Layer 16 of a small transformer language model trained on English Wikipedia (19 layers, counted from 0, width 64). Numbers have three digits each and are written without spaces.
A neuron's activation on a vector x is squared ReLU(weights . x), where the dot is the dot product.
The model reads these tokens: " w" "ay" " of" " l" "iv" "ing" "," " and" " n" "ot" " to" " be" " con" "t" "ro" "l" "l" "ed" " by" " \"" "th" "ou" "gh" "ts" " of" " p" "ow" "er" "," " g" "u" "il"

The vector x that enters this layer's MLP at each token. A number n stands for (n - 500) times 0.0083.
0 " w": 594501483233301548022664580547288548563305575485631459622501649569581323721432556500492655439585480433484485526635330545367355493474517520489581631426583463454388581540494694397557618609627412
1 "ay": 418548525344432505382582705770431768600469538519558379497705595537585547711277701372536521299542240545517450545507418451465456352547374556501559731765537374371501619581411389486663385401510403
2 " of": 509525536398433566369463563667531484562646439474536480656451631330547398661272601582585783536437311500554386591667277375457373350280797689604391699493702453399418626502505502494559607500575335
3 " l": 300393458266366216129566476560369554411489648485580517517479542590582454634489621478447491430603456526531521431423371429447519156349613763493483750481544533431580388345482574435614565500681388
4 "iv": 543523390416398326383539605519495561523640829311512593700596535695471502521356558558328737357470507405550580834536234449383338310467432541468495662564643347365549555409456446416609500423510379
5 "ing": 516341476375443313414526670654572589629451454570469611533545619487734241626461619625469714317491255409476374424552417445450379292547519611450437756563598531502630639452427367518770704359451429
6 ",": 298419485448399382318621489541524546631603529573516408556550566423574516692502587451332736456511209491600355511667401293379194433466614737430538714610691314391410584509563505441635614415500368
7 " and": 359542497458391487175559517728442460542553499535460390498569497381522550721467699392377702495407374572647347535651481486397182405469640645502629846471695341379511517438478420421605578381495442
8 " n": 322632439342419420088626535579433413550446645433643654539415679498700407754430630316410418400470454562529418562463413500337469397457625620604568775591476526636439539420634423326626461581625536
9 "ot": 550450541432486448386526626463506624527508578490476514600656465495544363746292756495557686253449565676607367543513228605438246289452418721447618706476679418477658611452455386582478361408644538
10 " to": 459664553385401666246449657693486494374442573546599493603426713252754217799458608349392661535421435540606431485683414474530464394331597627558468664417670491470517595503509425518663545488488502
11 " be": 475609438283296406313477474662624611725553635616608437623569554423655461651469825505422505518542338630545575516525373596484228398505558709644477741560604445476483556534508537453632488576772359
12 " con": 368681530430456668457429512554367516548519617174553574565313559449723360792426628505582660650560322576302351721437454397536501283390611551612436601602596362560366604499501532446628454499680395
13 "t": 515652570285593590352534408491586527552358547542507554478607423675545275670575614439419589319500590470648369875579318472341395407355450745521555424318436484431545696348671449366614383370547489
14 "ro": 529520374290643555541551647640419594606575614332698650244487363596563477672292708450436519555535342434524379489340400424383616449477569650335354508397558490408505593501682365343659760563322602
15 "l": 420603318259418438391520512749481688607567583519596280381464576457691342549287516543498583440652360560453497631508379507286521393463586795362497505476609429272648579491482404327657645333588447
16 "l": 441452496243386393229747597743525597622588642451622361547475519521688467469246572621476646451676387557518496620584232420389427418463593708437457563588641381331569560399415506370615472386485378
17 "ed": 562449420309356404147590663754454506576528484578514382513598664362714317565456526567388694375540313449641431504571399308405291513472542707445565565598654388358645473535488383412637539353465426
18 " by": 392559422379389558131466552664460465601540616517686528636443531351502483649323616434505811323406369513539507543729403331498315323407681557624398601531696362402479581441588513513662517493556362
19 " \"": 295482538346413573358552595678411521504516774211555424693525421587416518703498587632381727533363175372503317590598498421522444233469580653422560470444531511511462617548386549443568648602655535
20 "th": 461436664295380560259502593411316534456399615414600519656528713592513203512556636655334759474475537507615384720449386473450544316360642578474368687349406520615427636417404488367660580503567429
21 "ou": 546381583172346536442413736601310532621575500524422504619431612553615501786473688401263490598469305473499405441518415467560535343513413551398252405339563379504502528543400376393791432444565330
22 "gh": 383610435254387701507481515610299515632655523572580451667591569403553517679506792548332584515375466659596380523422393441330198383555695610494364626461434362281456483541521272564624551445486432
23 "ts": 324526432409398313530617647780578523566661598588603458683705684526612350561574727539464720472519401495566463542394591501498382458382531662513573818458668260413517641460426354459623576368471622
24 " of": 449497534374372529355393640684560467542675491598608581682436763348533341576377647560518849535436313493520347528594297505446414233303703648575403648436588430295478603515517483492536539476560438
25 " p": 326498521338396488304609499514477441546439602385478522691347625643449400533604601597376536531674266439560448418471343431199581186382545578424583740507562329604483588477430361367743476473696428
26 "ow": 580488491463383567464543743663420691654532615394555489430477675675420413672421520659278548494578550342480470538461508466375548297454397758365591574614716346443442554423524389435773746384290412
27 "er": 539507429380546292569636636751536610580647604495611339510538642506650455504236646535474634462598244542465301650627470519529393363382445746468519672555679334305527667345434531425589672420550477
28 ",": 235365524361439330368634559499539510604692526503576435650576632373538469597586650496332705556479240434663333515589399318421291378547600774442474655591577330292451609485542499534577599361494379
29 " g": 414556424293524463191671400631593453541374516501667625466514538594502401620702641555368647420514343536552444538638345557365450131438360627382424620450331452448622458205434414531632514509606419
30 "u": 659510510308295479369504737410405682487579468398518647464560672551638397617424550367492624367581266259748529530536269472341496216490512755362525637425585492470501505356546439375579457500491404
31 "il": 614678411262466484609432598625525579648561772352421703546505508467544535546372576586398499467663444594627414513630418456385453223397616738421335557287587362278465591534501356564498530568390219

Each question shows the input weights of one neuron of the MLP. A number n stands for (n - 500) times 0.0021.

n185: 538712480601509718594418650536378578278336308675453590570459725421613445538587475379422555664303723594268513338528424668622324632482371300486497609355622495526400608456447600576554553449534536
It fires most on token 10 " to"

n218: 447534445449511406687488632387438585674361576512425571438507549561290728539533271537455317506596529478345609542559495412367540518601470446485392451446461373434542391537345405455468347481780362
It fires most on token 31 "il"

n7: 685461485464532597620556468555353680514517285539338486431306481503626409485743356538495672418633467334490349487254555498649494477383342411481501577492497425435468501588448368590306527515588449
It fires most on token 5 "ing"

n111: 473588514565597595669503480404418627600421500357480529584509580475279495437550584573602401475594715647377517473502417463536425307404431473627474528575290605741633479688642638613509456380530607
It fires most on token 12 " con"

n188: 501493497533340615600625465379474407419525637449610387544566556729455743441647601385475579776435487403451405465517559452488385467594644667405669390545524644572383483830593580657598407526617503
It fires most on token 19 " \""

n55: 472552380515383509481513479275441610457645456469663625365611352485178519498462387324476427649576620677621377558514515325616620601727711641479423384469617443604675652432433467503282472474511679
It fires most on token 14 "ro"

n50: 449545475451619564359789479609703570590480261374453339606655387488472488521526500605523500404601704560437593384510479518513476636464459716661424556494421479423438527599347344573615333439493543
On which token does it fire most, and how strongly? 16 "l", at about 8.8

n216: 354600382464487331489446588423407523520343355529551440343505410519335342227519436712456524644428635616244372241505464423405483389635426323418446485539434446643647687522563473544582483459143637
It fires most on token 5 "ing"

n227: 544614601497419714645723436598690262532376362444527485343590356669595519592431533321699688522585488625418516386622443503482441547360583562441564647582592580618493327776644384576585433455559567
It fires most on token 7 " and"

n146: 761414549647557507376516439403596548476620398509567557538715637617338439418385507605529445561336685606427646437605584691593506407506585524354446369253462403453638582329414471520583338590505397
It fires most on token 9 "ot"

n52: 519461297464445374492305405402356315518457505521620495355406492444592362351453478398606378354331590601410382523450506704383396638497610508562400498422635490424708514487508526724506641633479459
On which token does it fire most, and how strongly? 15 "l", at about 1.7

n130: 559419587508518662521575426366516662285583463314672442563442429517386492447474342589579643358527617489611498567524337455399470536501560377501640627559323602466634532624482321506555391457197501
On which three tokens does it fire most, strongest first? 4 "iv", 20 "th", 9 "ot"

n250: 497465349594415483471507597463368529441336380423638488619556478537474543393811527448427552472347725597565691448422580711567518472538335502528575551435764325686382397490447640593518484324605592
It fires most on token 23 "ts"

n6: 457264517626596491438539446650473523513438425673358486550580338585512507440336360317424639637465577680561504444504624381566395628483373594428481396478528559409645197594402446370495412507470540
On which token does it fire most, and how strongly? 17 "ed", at about 2.6

n116: 616637493354486628450414449402621619578471595402359511513421424461620379560418511627476254497552414691617759465414501655369655499663577234468710397517576496549272485637515518636359425671541320
It fires most on token 31 "il"

n221: 624457506849581506551441649365402493541519513392468508475565458366474400335535295455809467603547552790646606614558268688381374475433512195751479383621581603690547599620306501530535646393541481
It fires most on token 9 "ot"

n191: 397546338518405491591647562557510292603421670604429410374395626745598643493521728436287388706443716632412579471563389501441664605627399190633349618446665526504424540482622457601321504604480439
Its two highest activations, in order, are on tokens 8 " n", 21 "ou"

n149: 532371609598440629423441606610770653387441461731545533505547609456656710375626669491640530547488589536509396524494402696599567425511648480487477350448540488488341593616680704573567684495640568
It fires most on token 24 " of"

n28: 595583549624583426539509493406531489337480515741465418558601516599584408520565637473554652385350523460266353618673446499419703549528546624453424423507559412594563426534501389533305383437338436
It fires most on token 13 "t"

n213: 511511545395541632648459451430499331417330457529560531573468587492357413482485506549580395474363429442415681639668643465445422339595563304484602394521525416383370540463597542610471268459394351
On which three tokens does it fire most, strongest first? 18 " by", 13 "t", 12 " con"

n15: 557595462583481430234491408635594547420694444545615526465513336591376713597536526469415488528406557636647473516211502687455443534723629371392390558434559525778453556727450528483492246610613393
On which three tokens does it fire most, strongest first? 11 " be", 8 " n", 7 " and"

n255: 319440422432447424659426341491582552657571465374593639491507555458329635324464348567495571480612613423567540392504428550656749461590562360638434567390470518606497671437593675389630264541536476
On which token does it fire most, and how strongly? 25 " p", at about 0.26

n113: 485547328603392349493690480504583418333352486554418510171379717532233443457514279522426519467475517648350474604379476413513417491362602621494548571603454575621236432725532463359379517414394407
On which token does it fire most, and how strongly? 8 " n", at about 2

n109: 488471216478552407374522636565592487536362299365508435461678478329720363632514442570463448511585585488383622430422376436635550723612449566635372535477588468590513484513243417478547561525298633
On which token does it fire most, and how strongly? 17 "ed", at about 12

n148: 564585495534378518706486355585731404530204581560613588631440504546522638536656481429502335405428532593468327662410469412438526447476570601389365445328388563526376486439444583479512401667441581
On which token does it fire most, and how strongly? 13 "t", at about 8.3

n81: 635524517738387345886586441655447453620541451479604391513570506511533607494308343403440473524483401530403488480632441417327719398384517563667421470410480518461506373563537743610496530409370414
It fires most on token 27 "er"

n56: 381417471589564484638539633529485573357549528522542563687435452549458527372664512417455613586748357501598539453531490520422632680715500412393491433402486491579422505403569745641489493450312789
On which three tokens does it fire most, strongest first? 23 "ts", 14 "ro", 28 ","

n105: 727456576550453404694348504521567707423502655630421404483462624446531577233483626605349496548445438708452400380413603682613495485482641420539608531474489362669596580427475494430415483660640468
On which three tokens does it fire most, strongest first? 11 " be", 27 "er", 23 "ts"

n127: 767467590360525323438449448504670425548634307396570474545573581477386637397478602586573541531568523539403452273413512422435554474513487450462470486423401360681265445474460542328492358649469404
It fires most on token 25 " p"

n125: 685465594547493497695639492398307374648490496703399619409464552559507357450685581454532464608599496434666521553592496481498553333360536405647558468290367515471275519440222422434452359766460577
It fires most on token 20 "th"

n26: 485438244493440686514454627459502698488262344532537480487400684615618501444486573571366650467516656494513463339491649423637547726800561533356529467391514499633499546443474552187400317614474605
It fires most on token 0 " w"

n182: 459571319524404489587679460538663711666430526565673556510635406564495470530569533398373497498348403430506520677602431548604560461522563498435620200536466493511635360660591322686422588617652648
On which three tokens does it fire most, strongest first? 19 " \"", 29 " g", 13 "t"

n157: 448473381661536531398466531510607491434355520431397577477403651437547405258695500531518476455652567698431501377543340551390795492519435412602451605669546657596545592798496481591616549425313702
On which three tokens does it fire most, strongest first? 25 " p", 5 "ing", 10 " to"

n183: 567455167870347412620547483655475605447382450591515548462607547390496388613386430424541446371410634339385510401379491491631374698383422501597457525799437425568515650365477561602420598592582498
On which three tokens does it fire most, strongest first? 1 "ay", 5 "ing", 23 "ts"

n241: 483545409593481641562472575505550657450503394487666250609498649320665295372438560428378415302469455255452318370447331527495577586351633466596342629565497622453521406622482442718521548458492521
Its two highest activations, in order, are on tokens 10 " to", 24 " of"

n90: 662368322383566521687665454409591295399560566503470415442471394617373516691392580553505450462501464609605453470629841532754542531384574465483536496506560511620343630479573393510563463479342505
On which three tokens does it fire most, strongest first? 14 "ro", 27 "er", 31 "il"

n17: 613422534662312441497384239491571384683530437431589326585613495702453532400423648567418575507374504563474478461377568578407551486563409579596441618396450560444505529445581477542386340430426625
On which token does it fire most, and how strongly? 23 "ts", at about 1.6

n66: 481506490303493244616546514398438657435554447525534614456547108535548557517296513522420442594542386329444583332607505515631540425525578482483536661548421483609566631568677527636325311841354486
Its two highest activations, in order, are on tokens 14 "ro", 31 "il"

n134: 407271311720576443430560393383381449344537535700556537491621518445554403474700286576662235391450591442468423385423395413673713367447454580603520558720520402580519563532652484661648531573593406
It fires most on token 3 " l"

n242: 365432392513416517481502500524540375516549193582461433517513665468436634519552457557710490446504529331529508684414437543500301392546414425701528549414355665401375604596667463428419508606634439
It fires most on token 24 " of"